Layer 7 of a small transformer language model trained on English Wikipedia (13 layers, counted from 0, width 96).
A neuron's activation on a vector x is SiLU(gate . x) times (in . x), where the dot is the dot product.

Input weights of the MLP neurons that the questions are about. A number n stands for n times 0.0041.
n3 gate: -2 -47 5 -13 13 -22 0 -6 -35 -14 -13 8 15 6 -32 24 -35 55 17 0 -2 19 66 -24 27 18 20 33 5 3 26 9 -60 -39 3 -12 -7 -28 -29 -11 16 14 39 52 39 -47 6 -27 8 2 39 -15 59 9 -2 -10 17 -2 12 45 -4 -2 -22 6 -54 0 -31 6 11 0 45 -38 38 -7 23 -7 -40 -2 -37 -35 10 -14 -50 29 27 -2 2 22 31 29 -27 35 -56 3 4 18
n9 gate: 4 11 47 -25 -27 -23 25 -6 15 57 -11 34 -2 34 -14 8 -50 17 -9 13 -29 41 -2 -12 69 2 -2 3 -24 -49 -31 53 -1 -26 -3 -28 -39 26 7 13 4 -45 -37 -7 -26 44 -25 9 -43 5 9 26 56 30 -18 -25 -41 24 4 -1 -9 -2 1 23 -2 43 -48 -4 3 13 -20 20 21 11 -17 -52 19 -20 -15 -3 29 25 -4 -1 -2 -6 34 2 -12 -39 6 5 -27 40 23 59
n20 gate: 19 -9 44 -17 -5 -25 -2 -13 24 -19 -7 31 -49 45 -56 -2 40 7 12 23 26 -13 28 3 5 -31 27 -29 33 -12 11 3 -23 23 -29 14 17 6 27 -61 -2 37 6 -10 6 -22 26 7 50 -33 15 37 17 5 16 5 48 -23 -8 22 -39 41 -75 -18 -25 18 -20 16 20 3 2 -17 14 -38 33 -22 10 20 39 20 11 -28 29 -36 -35 -26 -9 28 -36 -31 -38 -44 41 -15 -11 23
n22 gate: 3 -5 -4 1 18 -8 10 27 -3 -23 17 -10 -5 -11 -14 -7 1 -1 14 16 -16 -59 45 14 59 9 -14 21 20 14 40 -8 -12 51 25 -1 -51 -32 21 19 -22 -47 -8 -9 -22 11 -3 -41 0 31 17 63 19 -40 -27 23 -15 -11 12 -20 -22 5 8 -47 -29 23 17 -12 -38 34 -5 0 -38 -23 19 -10 -14 24 -48 17 21 12 13 -53 -13 3 25 19 -12 12 18 -1 24 -7 -4 9
n25 gate: 7 16 14 24 -1 6 -12 -13 14 -17 -1 34 12 -30 -16 8 -21 3 5 -24 -14 26 -17 -21 16 -13 -29 -8 12 9 -11 -6 -34 -43 51 -9 -19 17 3 -13 38 1 -20 -31 1 23 -22 29 -21 52 -8 15 22 36 -1 -17 46 -38 30 19 32 -45 -1 -38 5 -24 -70 -36 -14 13 16 -27 -1 -7 65 -26 27 12 -21 -13 14 15 7 1 -4 1 -10 16 39 14 -48 10 15 15 14 -4
n33 gate: 54 24 43 -19 7 -18 3 -16 -29 -4 26 -17 21 12 -23 35 -33 50 -18 2 -34 14 -8 -13 -6 -24 -19 -2 -4 -33 -7 34 8 -55 2 -27 18 -6 24 20 32 17 -23 32 -5 26 16 -68 -25 28 7 -11 8 24 30 -2 15 -29 -44 -2 -4 -8 -10 8 11 5 -53 6 -37 49 33 -13 -47 50 36 -20 -18 32 -13 -41 13 26 -1 0 40 30 -18 19 10 2 -24 56 -22 -11 -11 -16
n41 gate: -8 -29 23 13 30 9 5 -15 -70 -6 -4 0 -60 -37 -63 3 18 -2 38 19 3 -21 54 -8 26 16 -4 -2 33 7 27 8 -20 20 28 -30 13 -21 44 -51 2 -5 -19 -9 -24 -16 -26 -19 -5 2 14 0 -30 31 0 46 -16 9 -35 5 -15 27 12 -8 -26 -33 -39 32 -31 35 -2 -10 -38 26 8 -24 -7 7 21 -2 34 30 13 27 -6 11 -25 36 -1 23 30 48 -16 -8 -8 8
n49 gate: 18 -22 68 10 19 -66 -29 -11 49 58 -45 21 -2 -15 -42 -11 -32 60 43 -5 8 1 20 59 -21 3 11 5 10 -27 -7 43 -27 -34 45 -23 -29 -18 33 22 36 -33 -23 30 42 15 -4 -20 -41 -21 -7 20 6 32 -24 36 10 -33 -62 30 0 20 -10 3 5 -59 10 -27 1 56 -8 -12 8 13 29 93 0 -7 -6 -17 30 -19 -17 16 -25 -26 6 -5 17 -9 -18 -9 28 9 -4 9
n64 gate: -11 33 -11 -20 13 -30 -2 -10 20 4 19 4 16 -27 -33 2 -18 26 5 0 9 -35 34 -21 -8 -16 27 -23 7 -41 9 -27 19 38 14 5 31 -59 -11 -4 -3 -2 44 -19 -4 -15 34 10 13 24 17 -11 -35 -13 -7 66 -13 47 -93 56 32 -15 -26 -30 2 7 -19 14 -8 1 39 -47 2 -9 6 1 -19 -28 24 -23 -8 -11 -12 9 -2 49 8 1 -2 2 29 44 6 -16 -13 -4
n66 gate: 17 39 -34 -15 49 -35 4 48 12 21 -7 10 -12 -26 -19 -23 5 53 -13 -9 -60 -35 -15 1 3 26 -41 0 23 -20 -51 34 -37 -15 29 -5 -49 25 -21 20 35 32 1 -37 9 -1 14 -33 -4 12 24 19 17 -9 14 47 -28 -2 -29 11 -12 14 -9 -37 -35 -8 -39 12 8 2 63 -6 -1 20 -14 -12 27 -2 13 -7 -21 -50 18 3 28 39 28 18 -41 16 42 7 55 0 45 -55
n72 gate: 10 -26 22 -10 7 -5 0 -4 -9 -24 -15 -9 14 38 30 5 -41 -27 -16 -33 -43 -7 6 -54 38 12 -17 -24 25 -26 9 0 29 -45 44 -14 -45 11 35 -2 -30 -13 -47 14 -12 -3 11 -6 -15 51 13 18 30 -3 -65 -14 -47 -20 35 21 -4 -42 5 23 34 16 32 37 -29 19 43 -19 2 47 -6 -7 -21 6 3 23 23 36 -31 35 29 13 -14 -19 34 -35 31 19 16 -60 -5 -11
n81 gate: 22 28 -37 -28 -8 16 -26 -13 -12 9 -6 10 -51 -11 -5 26 31 -4 -13 -32 35 4 13 34 36 12 20 17 26 28 -19 -46 5 4 20 9 22 -16 -7 -12 21 15 41 -20 -24 1 16 6 6 -9 14 -2 -11 -5 31 20 -19 21 -20 -10 -22 -16 47 -6 34 -39 7 -48 -50 10 -40 18 30 -22 -11 5 12 26 -49 -26 49 -10 3 35 8 2 -15 51 -21 -10 37 0 -23 -2 -16 10
n109 gate: 49 14 -3 -7 60 6 11 -24 10 4 8 24 20 10 -22 -32 17 -43 -15 -17 0 -7 -23 -11 10 -30 -25 -30 5 -13 14 7 61 -27 -22 1 20 37 33 -8 11 2 -23 17 -19 24 -36 -43 -3 -2 2 16 4 -39 -40 9 13 26 -19 15 46 -46 -16 -8 41 3 -30 -18 -17 17 -26 -15 0 8 -29 -14 39 -26 -3 -33 23 -24 6 11 4 23 9 13 -1 9 -27 -10 14 14 7 -2
n115 gate: -1 -66 29 31 13 -7 -1 -35 9 23 34 -1 -28 -50 8 -6 -16 -7 22 -23 -34 -36 1 53 5 18 -9 20 6 15 0 -9 9 -36 -7 13 -5 -10 6 -28 -26 -4 -11 12 34 18 21 29 -15 -31 -7 28 21 -25 -19 -4 -11 5 -24 -36 18 -17 -2 17 -34 8 -35 0 -6 15 34 26 1 -6 70 4 -28 34 39 15 0 10 9 37 1 21 11 -6 -19 -39 -29 -33 5 -52 41 7
n127 gate: 15 8 16 4 -8 12 -28 -25 -1 34 -36 -33 -28 -20 -7 15 -36 34 26 -37 -23 32 15 5 36 -22 -23 33 43 -12 23 27 -14 6 30 -22 -53 -2 3 -64 -6 13 -27 -64 7 -21 39 -40 -33 11 15 13 15 46 -43 21 -22 0 7 -4 -10 -1 14 -39 -2 2 -20 -16 17 10 29 14 -43 55 6 35 -37 10 -14 11 2 15 -31 8 -2 12 28 -15 16 26 6 77 -21 14 -67 29
n161 gate: -22 -19 -12 71 -8 -3 18 -10 44 -9 31 -30 -71 5 -24 -3 -19 30 18 -10 -22 -32 -11 -17 25 16 10 -4 20 -11 25 -9 -4 33 29 -44 -4 -33 -8 -6 -7 -32 -5 -17 -68 -35 -7 13 -7 56 31 -10 -19 -1 24 -36 -24 11 -10 20 32 1 10 -43 62 -16 -25 -1 16 36 21 -30 15 2 2 7 21 -8 -31 54 38 1 6 5 11 -50 2 45 -13 44 -17 35 52 13 5 11
n3 in: 0 -21 12 -4 45 -22 19 24 -16 13 15 -25 29 8 8 -29 8 50 23 -10 26 -10 57 -53 35 16 19 -2 17 -27 7 -25 -44 -42 12 -17 -30 -17 5 3 -19 44 -5 9 29 -28 -18 0 12 -5 18 2 11 -9 16 -12 -15 -9 15 14 -21 -10 -35 13 -52 34 16 -21 14 -4 22 -54 19 25 46 6 -23 -18 -38 -5 -9 -26 -26 30 38 -9 -17 -31 30 26 -24 37 -16 5 21 42
n9 in: 29 50 20 -43 18 4 20 37 23 -33 5 -19 3 -25 14 8 13 16 28 -3 35 -9 4 31 -37 26 10 -12 5 -22 -15 16 0 -17 -39 3 23 36 -59 -6 16 -2 -45 -73 -17 13 8 15 27 13 1 5 6 11 32 21 11 -1 -11 -61 -7 -3 -17 -19 12 -1 6 8 19 -46 16 24 -47 -32 -57 -10 18 -19 -62 38 -21 26 -2 -13 30 16 31 35 5 -15 -51 -6 25 -23 -13 -12
n20 in: -25 29 -51 -4 -7 -19 -9 43 48 -13 14 -8 33 -3 63 1 -19 30 -12 3 7 19 -12 -37 4 28 -42 17 -6 27 -27 -10 30 13 42 12 -4 -2 -54 20 -4 -38 8 24 6 35 1 -7 -11 -22 -15 -38 14 -6 -24 -15 -14 -7 2 -15 17 -8 -18 29 21 18 -21 -30 9 19 -34 -16 3 21 -32 -9 -16 3 10 1 -4 10 -4 -4 52 3 24 -30 32 19 26 8 -43 30 -22 -32
n22 in: 2 -13 14 1 2 12 9 -16 -15 -42 -18 -2 27 -23 -19 28 8 -41 4 -22 -11 2 -13 28 22 -9 17 35 -13 16 -18 43 -8 17 -34 6 9 -11 1 -1 -16 5 -57 5 -9 15 -11 30 -8 -5 43 -14 -74 15 21 21 -11 -12 -30 34 -29 40 1 2 -25 19 9 -15 -7 24 -3 -82 11 60 -51 -24 -4 -14 31 39 36 12 1 19 -47 11 -11 -20 10 37 -2 17 -39 -6 -24 -10
n25 in: -19 54 -7 16 27 -16 20 -2 -15 11 22 -4 14 -36 -5 -30 26 11 -7 -50 -7 -5 19 3 13 -37 -21 -12 -19 46 22 -19 -33 -8 -9 3 -26 -26 23 -57 41 -6 13 -24 -18 -22 -12 36 36 18 3 -43 -2 18 7 -24 1 -12 -1 2 31 6 22 -32 22 -5 11 4 3 -6 -31 -25 9 -14 5 -38 6 33 25 5 25 -7 -20 -19 -30 3 -1 5 7 19 -14 14 7 20 6 10
n33 in: -29 -8 -1 30 -20 25 -4 16 4 7 -32 -7 -16 -22 9 -23 3 11 -10 -5 -1 -42 20 -29 44 1 -1 -31 22 -5 34 1 -27 -25 16 -27 11 -58 6 -16 8 -17 -1 4 6 6 14 17 23 -14 16 49 23 -1 15 21 -13 -7 30 31 1 -47 -33 -16 9 59 10 25 2 -30 28 -1 -14 14 -27 -35 38 28 -4 -4 -15 39 -68 -3 9 -46 19 46 -6 14 -6 23 -2 -12 22 4
n41 in: 4 14 5 3 31 -10 49 20 -24 1 -15 18 -24 -29 -21 22 33 -36 41 30 31 -7 11 -1 10 18 0 -37 -3 13 37 -13 -5 -2 -23 15 5 -5 16 -50 -25 3 9 -20 -19 3 -39 -16 33 -24 -41 39 -12 -41 -36 -1 -8 19 -14 38 -1 19 -30 15 -6 11 -27 10 19 12 -26 -22 -15 -25 -3 -28 -21 20 21 8 -14 28 24 -11 37 -40 -5 3 2 -20 6 -24 33 8 6 0
n49 in: -2 2 17 23 -40 -16 48 -15 -2 -7 -73 -2 -38 -38 -16 -37 -5 9 -14 23 6 -35 -38 -13 -57 8 -21 50 32 -17 -28 -3 -20 -45 18 -2 8 -20 -16 -16 -20 31 28 5 -12 26 28 -21 -9 9 -16 -55 -21 11 -16 23 -12 -24 25 17 14 56 7 -24 49 23 -5 4 12 40 44 37 12 49 9 47 39 0 9 -24 30 16 -37 11 17 -13 -8 -9 20 16 22 18 33 -2 -20 34
n64 in: 6 -8 -5 -12 19 -5 28 -2 9 10 10 21 -8 -21 12 -47 22 21 -38 -4 29 -12 -8 11 -21 -37 6 25 -57 -32 45 -5 15 -3 -59 7 34 3 -5 -7 -36 1 15 -9 -10 8 -19 55 40 -19 8 14 4 -2 -8 13 6 1 -26 -3 11 16 -34 13 3 -44 54 -42 -30 7 -24 -19 38 28 -9 -30 -17 -36 6 -6 -7 1 -48 4 31 9 35 7 -11 -23 -11 -4 52 -19 22 3
n66 in: 51 -3 3 -8 46 -8 18 22 -30 33 -6 30 14 -33 -24 -34 -21 7 24 -23 -25 -53 32 38 23 19 -37 18 31 24 -42 29 -17 -14 -13 24 -41 40 -31 15 -4 -18 3 -39 37 -22 41 -28 -40 -14 13 19 20 9 10 47 -13 9 -20 25 -42 -10 -4 7 -41 -22 -31 6 23 0 31 -6 -54 -12 -5 -17 -15 -25 -43 -11 -22 -25 15 -30 -9 49 68 0 16 11 -1 55 37 8 16 -24
n72 in: 27 9 -19 16 -7 -29 -44 -40 -1 36 16 5 62 -14 -8 28 -11 41 34 -23 46 -35 25 19 -29 -4 -31 58 -27 30 4 -20 12 17 -17 -12 12 24 11 -19 -14 68 -13 -58 16 25 11 20 -4 -9 -41 55 -11 -2 16 31 -17 -2 -14 8 -18 12 -6 -23 -19 5 36 9 -26 -22 2 38 -48 21 -6 5 -18 -5 16 41 3 33 -11 -30 -19 9 -12 -2 8 -43 -42 -23 -13 -6 -12 -1
n81 in: 3 21 -1 -21 14 -20 41 -3 5 -2 -7 14 2 -12 27 12 34 1 -11 16 21 27 -27 28 -48 41 7 -16 6 2 -30 -43 -30 -33 -24 0 28 -5 -22 23 -14 -36 34 30 -23 6 -23 21 45 13 -18 -6 5 0 -5 -9 12 5 4 2 -19 47 2 17 26 -23 36 -47 -7 -35 -36 4 25 -6 -18 -21 32 18 -37 14 -2 10 11 8 7 -15 8 13 -43 21 9 -20 0 -7 12 -28
n109 in: -75 23 -9 -6 -14 18 13 18 -18 22 -12 13 21 18 12 -4 -2 -1 8 0 41 23 18 18 -36 -26 10 27 -13 -12 -18 12 2 2 -56 9 -20 11 10 -8 36 -34 0 -7 -6 -17 -26 0 56 -3 -27 18 -12 -41 23 -35 -20 -10 -6 6 7 -6 -3 -27 24 16 4 -23 -21 19 -62 -24 26 -30 -24 -24 -28 22 6 -35 -32 -25 -6 -4 36 -16 26 17 9 1 23 3 -6 43 55 -14
n115 in: 5 -18 36 1 37 1 23 -16 49 24 -12 53 -12 38 18 12 -18 33 49 -1 24 34 -5 -7 34 22 -8 -14 13 -21 12 10 -15 -6 45 7 -35 29 24 -18 21 -5 -36 -22 48 -3 23 7 -3 -16 20 16 9 8 9 26 -22 -7 -18 34 -5 0 5 13 -39 11 -27 42 -34 -6 -20 -11 -12 -23 -39 -31 -8 8 -29 -1 -15 7 -46 0 6 16 5 18 -38 -37 -5 6 -57 21 -7 -14
n127 in: 27 16 13 31 54 -23 12 9 6 6 15 -13 -9 20 11 1 15 -1 9 13 -18 7 13 12 39 -8 -45 9 -1 -7 -3 6 -47 -53 8 8 -37 5 -3 8 -16 -4 -22 -33 8 2 -18 8 9 -1 14 5 32 -12 -56 4 -2 32 39 11 -14 20 -30 1 28 49 -13 -25 45 10 31 -6 -28 47 8 12 -55 20 -8 -16 -17 -29 -23 0 11 23 6 -51 -29 10 -12 25 4 -25 5 -30
n161 in: 33 -20 -16 -10 -18 19 7 -4 19 1 -2 -46 38 34 -11 1 29 -3 -37 -31 15 -15 -53 15 23 20 8 -12 10 2 -27 -35 -9 -9 -15 20 -12 -4 20 -42 -28 -20 8 -35 -8 -23 17 -38 28 -10 -2 4 -31 -61 37 -6 26 57 -4 -24 -14 30 -13 36 8 6 22 -27 -30 -20 28 2 -26 -6 -45 17 -11 -15 44 23 -9 1 38 -19 -2 -27 21 13 -1 -18 23 34 -4 32 -25 29

Each question shows a token from some text and the vector x that enters the MLP there. A number n stands for n times 0.026.

" |": 1 11 -11 -6 -11 -20 -3 13 7 -38 3 23 28 -2 -29 27 -8 -10 5 8 1 -4 0 -8 2 -4 -25 8 -2 4 15 12 14 8 -8 3 1 8 -26 9 -13 -6 -27 12 0 -18 6 38 70 -3 -3 -9 -34 18 -1 9 8 -6 -2 -5 -11 -5 -40 -17 24 2 8 -5 3 7 -4 -24 18 11 -2 18 9 -2 -5 18 -9 1 -11 -17 8 19 -8 -6 1 3 -4 -8 13 8 1 -13
The three highest activations, in order: n64, n20, n115

" det": -15 12 -24 -26 13 -5 24 -34 -2 10 39 -17 -1 -17 0 21 -3 -7 -26 -4 -27 5 11 -1 22 -19 12 24 4 -3 -15 -5 -25 6 -1 -12 0 32 -1 29 -17 -42 -47 9 -8 7 -25 7 13 14 -15 17 9 10 -39 25 8 20 5 -9 21 16 28 -3 9 22 31 -2 21 32 -21 21 23 20 15 24 14 -31 -11 9 -22 -27 3 -1 -5 -16 30 -36 -5 -30 -4 -21 9 -15 -5 2
Which neuron lights up most? n33

" Rad": -21 14 -8 3 27 -11 11 11 -2 7 -13 -12 -23 -38 -13 18 20 -17 5 14 35 -5 -38 -5 2 28 -16 6 -7 -9 28 -4 -58 17 0 -8 14 26 -9 -5 14 -20 -52 10 -1 3 -2 -7 63 1 7 -8 10 -12 -29 -4 -30 19 -10 -3 -6 -33 14 4 7 22 -11 -19 7 -24 -14 5 6 4 -1 -19 14 18 31 8 11 -1 1 -24 19 -12 18 2 5 -3 1 -6 17 -14 8 -4
The most active neuron and its activation: n41, at about 0.27

" its": -7 -27 14 11 7 -8 11 20 3 9 -8 5 -7 -8 -9 6 6 6 17 -9 -16 11 23 -12 30 -25 0 -7 -14 -6 19 30 12 -17 21 27 -6 1 1 -5 10 4 -36 -13 12 -5 5 -1 -5 -8 25 -3 56 6 -5 1 -1 -1 -7 -11 2 -2 -70 14 5 2 6 -8 -15 -3 -7 0 -13 -6 7 21 -47 4 11 10 -22 2 -7 -8 0 22 10 -7 6 17 -28 36 33 -10 -34 -57
Which neuron lights up most? n127

" vice": -9 -3 12 -9 19 2 22 -20 -1 25 0 -13 18 -20 -2 -10 27 2 -5 -10 -29 10 8 -2 -20 4 -20 2 -5 15 37 -1 -9 -31 13 -2 -7 20 -11 5 -53 4 -57 -31 -29 -3 -12 18 -4 11 -32 6 -43 36 -3 16 13 5 32 4 16 11 -2 -15 18 18 -11 22 -11 11 -31 25 23 3 11 -12 -21 17 -31 25 -3 -20 -13 -37 28 -22 -14 -14 -1 34 -15 1 11 7 28 3
Which neuron lights up most? n25

" match": 41 15 8 -6 15 -16 -33 12 -6 -2 0 8 -12 -24 -12 -21 24 -8 9 -11 -8 6 5 -10 25 -9 -16 1 28 8 7 -8 -5 6 -11 -3 -21 7 -17 -10 -34 -16 10 -41 -7 -12 -13 26 36 25 3 11 -12 18 27 -26 -15 34 34 17 19 40 -31 3 -2 6 0 -18 -1 -8 3 -5 17 13 39 -23 -32 -23 -23 5 -12 23 14 16 1 0 19 5 0 -8 -30 -17 -21 1 -15 13
The three highest activations, in order: n127, n25, n3

"-": -14 -2 -7 -33 8 1 8 -7 3 16 4 24 -6 -9 29 -16 -13 7 14 -6 10 27 6 7 8 44 -8 15 -1 0 1 26 -25 2 -2 -10 -8 7 -16 -22 -15 -11 9 -4 -2 -23 1 14 8 -15 -11 17 -22 -34 1 -7 20 -1 16 15 3 38 44 0 37 29 -7 34 -14 -11 -11 -10 13 -21 39 14 -12 3 28 -27 5 13 9 -62 3 -24 -15 -35 -35 -25 -30 8 18 -10 -5 -24
Which neuron lights up most? n115

" by": -27 12 -13 2 5 -16 -17 -42 0 7 -30 15 19 6 2 -7 8 52 -7 -8 13 15 27 2 6 6 -16 -10 26 -18 6 7 -35 -21 16 12 -16 8 -5 20 3 -15 10 -3 8 -20 -6 15 -7 5 -11 29 -16 8 -6 -11 38 6 -40 24 -12 48 -37 -8 20 -23 -7 -1 -4 21 -9 -17 26 44 0 6 4 11 -23 -17 4 4 10 28 28 -21 -9 5 8 -1 -53 11 -20 -22 -9 23
The most active neuron and its activation: n3, at about 1.6

" Vi": -3 -7 -18 10 21 -2 3 -24 2 23 8 -15 8 9 12 -11 -4 13 6 -3 -9 9 -49 -3 -13 0 -6 -4 -5 -14 -9 -22 -14 -37 -20 -23 26 51 -7 -19 13 0 -10 13 12 9 -19 -12 50 18 -12 -6 10 -13 -12 18 8 18 15 -34 16 10 21 -5 0 14 -15 13 31 -26 -15 2 31 21 -1 43 3 -11 -11 -9 -5 -12 12 -9 5 -30 6 -42 -2 -27 -13 -6 28 4 -18 8
The two highest activations, in order: n22, n33

" Z": -26 7 -15 -14 19 16 -15 -20 2 14 11 -21 2 12 20 11 11 -17 10 -10 14 36 -11 -8 -23 13 0 -15 4 0 -3 -43 -8 7 -11 -23 -6 49 7 9 8 -13 -7 6 -4 -6 -7 -18 59 2 10 -11 15 10 -28 -18 -14 11 8 -12 -21 7 27 13 -6 -8 -16 34 7 -19 0 -2 -6 -44 -18 15 5 1 12 18 -16 8 16 -24 -3 -6 -6 -6 22 13 -10 -3 -2 -20 36 -27
The most active neuron and its activation: n49, at about 0.36

"ins": -7 24 3 -11 11 1 40 20 -29 -5 -8 6 -13 -13 12 -8 18 -15 -21 -5 14 6 -10 8 6 -13 -22 -20 -3 -15 -13 -35 -5 27 14 7 0 -7 -2 -17 20 -23 1 13 -13 -9 2 11 71 5 3 13 3 21 28 -9 -1 -22 4 9 -2 -19 -25 22 23 -33 6 1 -6 12 -12 2 -7 -11 9 -24 43 0 33 -25 13 -1 -2 4 10 4 -5 23 -23 -4 -9 17 -1 -34 -5 -7
The most active neuron and its activation: n81, at about 0.67

" an": 0 -34 2 22 10 -8 52 -10 -32 19 -2 -2 -14 -1 1 20 -3 0 12 1 -29 33 -30 15 28 -26 -16 -4 5 5 10 12 24 7 25 12 3 26 -5 3 -3 -17 -15 -3 14 25 -9 19 12 -33 -9 -30 11 13 -21 2 9 -5 -7 -18 26 26 -49 5 -30 7 8 8 -13 15 -15 11 -20 37 36 16 -27 7 24 -8 -43 -17 -12 -14 -23 -7 -28 13 -1 0 17 -1 25 -6 -2 -24
Which neuron lights up most? n115

" order": 26 9 0 -18 30 4 27 33 -2 3 13 12 13 -4 -1 -18 14 -22 3 -2 18 0 9 -42 26 -11 3 14 -9 -5 2 -29 -13 -5 -20 -6 -33 16 -12 -9 6 -12 11 -18 -15 12 -20 25 25 -14 -7 -35 -5 21 45 -2 -5 -13 -3 14 8 29 -26 21 -5 -7 -1 6 12 15 -26 -6 -30 -13 -2 6 -8 -25 -39 63 17 10 13 0 4 10 28 14 -27 -8 -14 -47 -26 37 -3 10
Which neuron lights up most? n9

"ora": 37 14 3 17 7 23 -6 16 -3 -15 -8 1 -9 10 37 -10 0 20 -25 29 6 -6 -19 -12 0 -22 24 -5 2 -14 -23 -6 -3 -9 -4 3 -10 -30 -10 1 15 0 16 28 -13 -2 -39 7 44 -8 -16 -19 -1 11 -15 17 28 -25 26 -18 40 -4 -25 -9 -6 -33 10 1 6 -14 -28 7 -13 -14 -6 -8 15 25 23 3 -10 -7 -11 -24 18 -12 -19 16 -28 13 -7 4 -12 4 15 43
The three highest activations, in order: n66, n72, n22

" &": -11 39 -18 24 1 15 -7 -12 -7 22 -10 14 -20 9 1 17 2 -4 -2 3 44 -38 -7 -9 24 -14 -32 23 -3 6 -17 15 4 -39 -23 -20 3 -24 3 0 1 13 -1 11 -1 -10 18 15 18 -5 3 36 2 12 -6 1 16 -17 7 -31 -23 -8 -40 23 52 8 -20 -3 -33 -10 28 -8 16 21 12 -7 -9 -16 45 50 -5 30 -4 -23 13 1 -21 -4 -36 8 -10 -37 -9 0 19 -11
The three highest activations, in order: n72, n33, n3

" Sam": 3 19 -15 -5 -1 -12 -6 -5 2 24 12 -21 -1 17 15 5 13 27 -4 -11 -4 3 -26 -7 -21 -13 8 11 -25 -15 1 -24 6 -11 -25 -19 -16 23 21 18 -5 -27 -21 -44 10 16 3 6 63 23 -13 -19 23 18 9 -7 -14 8 -7 -24 -12 -11 -1 8 -5 3 5 8 25 28 -9 12 8 11 -3 9 -9 12 -3 -31 -20 -18 23 3 25 -30 -1 2 6 25 -6 1 3 -9 -29 -21
Which neuron lights up most? n22

"ki": 4 0 8 1 -40 -2 -4 20 -8 -12 5 -29 -23 21 29 6 0 2 -11 -25 8 -3 -28 10 -25 -21 19 -25 0 -4 -10 5 7 -5 16 -9 2 -26 -27 6 27 5 5 18 -1 -7 15 30 63 3 4 -19 32 -6 21 -14 15 -2 20 -11 31 2 6 -10 14 22 -11 -38 -2 -31 -8 7 11 -11 -7 -23 9 -2 6 3 -12 -19 -2 16 33 -20 10 1 8 -31 -17 4 7 22 20 -8
Which neuron lights up most? n22

" episode": 17 9 -10 -3 36 -17 -16 32 -11 -14 -6 -10 13 -4 13 -28 18 1 4 1 -18 23 18 -8 37 -45 -18 -8 23 3 0 -23 -41 -49 2 -4 -19 9 4 -7 -29 -14 21 -5 -19 13 -1 -1 9 28 33 16 -21 30 6 2 6 26 36 14 5 20 -44 -8 -10 17 -7 -25 6 -1 -6 0 -21 9 33 -7 -39 -9 -1 4 -2 12 19 -1 19 6 13 -39 -8 20 -20 15 0 -11 -40 20
The most active neuron and its activation: n127, at about 2.5

" born": -28 -26 18 6 -38 -23 -31 27 -2 0 -3 -37 -26 -20 10 17 16 -16 -7 20 -20 4 23 -3 3 -19 -4 0 25 3 23 11 -34 8 -3 -6 6 -14 2 14 -9 -21 19 -33 11 3 9 -23 6 -7 16 40 39 2 2 6 12 15 -5 30 15 20 -45 20 4 -1 -13 -6 42 35 -17 10 -21 -10 5 -31 -12 26 -24 0 24 21 -8 25 3 -15 -13 -26 -5 27 4 -14 -16 8 -5 -26
The three highest activations, in order: n127, n41, n20

"y": -10 20 -30 -3 13 -4 -41 23 3 -14 9 14 -21 29 15 4 -5 18 -22 8 3 13 -23 21 -28 1 -11 -9 11 -11 7 -39 -19 -8 -25 -25 1 -13 26 -5 14 -2 26 9 14 13 3 44 42 18 -34 4 -7 23 9 -13 15 -26 7 -42 8 1 -12 17 14 -18 -31 5 -3 -11 0 -6 19 -19 -12 5 23 35 -4 -1 4 42 -10 -3 3 -9 -14 19 -31 26 -21 -6 6 0 -23 19
Which neuron lights up most? n81

" in": -20 -24 2 -6 17 -6 17 -9 -18 3 -32 -5 46 1 10 23 0 35 30 -20 -8 21 16 6 26 3 -14 -8 21 13 16 -4 17 19 -8 1 -5 -31 9 -6 -19 11 16 12 29 -3 -35 -18 23 -12 8 1 -15 -7 -12 -36 -3 -15 -1 6 1 8 -47 -6 -41 9 14 28 -12 6 6 2 26 8 -3 -12 -13 12 -2 10 -1 -28 -13 12 -14 -21 -37 19 18 -22 -5 -7 -9 23 23 21
Which neuron lights up most? n3

"  ": 2 30 10 -5 8 -34 -7 -3 -17 -13 9 6 -51 -8 40 -11 -3 4 -13 29 47 -11 3 1 -18 3 4 -24 5 30 0 -10 -16 -13 -29 10 8 -10 -1 -3 -2 13 -27 0 36 35 -8 9 -22 5 -10 27 2 22 -28 -2 -19 4 1 19 -8 22 -6 15 49 11 -8 20 11 -19 -34 -37 20 -5 -5 1 1 25 20 1 -19 -16 11 -26 -14 32 -12 -13 18 15 -2 -24 -1 -16 17 -5
The two highest activations, in order: n161, n20

" Steel": -3 2 9 19 6 -23 -1 9 10 -7 -2 5 -7 -11 15 -4 10 -11 0 11 2 -4 6 7 0 -10 -30 11 0 -31 -16 -43 4 -10 4 -7 -28 -23 5 -5 -9 1 25 -21 -26 -3 -11 24 64 19 -3 29 7 7 -39 -14 -2 14 0 0 8 26 -9 3 19 7 -8 -21 26 -14 -28 -7 -4 51 17 5 -4 -17 10 11 -7 -3 7 6 20 -16 43 -30 -3 17 9 9 -2 -2 -25 -7
Which neuron lights up most? n127

" Cab": -14 -12 -12 21 32 4 11 -7 4 12 3 10 12 2 -9 -4 1 -19 16 -26 8 -5 -12 -18 -19 39 3 -4 2 -25 -30 -42 11 2 -14 -2 -14 25 -14 -2 -19 -9 -15 46 -30 20 -9 -1 47 1 -55 20 3 55 -19 -9 8 -5 10 -14 5 11 5 9 39 5 1 5 24 -24 -5 -10 5 -7 7 15 18 0 -50 -2 2 -9 2 -1 32 -9 8 -31 3 -15 -1 -20 9 8 -2 20
The most active neuron and its activation: n22, at about 0.19

" the": 18 -27 8 36 28 -1 23 17 6 1 3 5 -9 -3 4 14 -4 -1 -10 8 -27 -26 27 -11 13 6 -3 6 -10 10 2 16 -21 -5 22 21 -15 12 1 6 15 -1 -3 3 27 -9 -3 -23 7 1 -2 -18 4 -5 -18 8 7 -10 8 -21 -10 -12 -88 -4 -12 -10 19 -15 4 -10 24 4 -3 11 3 -8 -26 -4 -15 8 -35 5 2 6 2 1 -1 -6 2 33 -18 17 15 -23 -5 11
The three highest activations, in order: n3, n66, n127

"ova": 7 1 22 8 -30 29 -25 2 -2 -2 -4 -18 -19 6 38 -12 -5 9 -2 26 16 8 -2 -14 -20 -27 13 -10 3 -24 -10 -8 -6 -26 10 -2 -36 -15 -17 5 32 -20 35 11 -20 20 5 48 20 5 24 8 8 1 -31 8 22 19 14 -5 15 -40 7 -17 -15 -2 7 -21 7 24 -8 1 -4 -34 4 5 77 -14 -4 11 -10 -9 -22 -45 25 14 -17 37 12 -9 -29 21 -5 -24 -3 -4
The most active neuron and its activation: n41, at about 0.21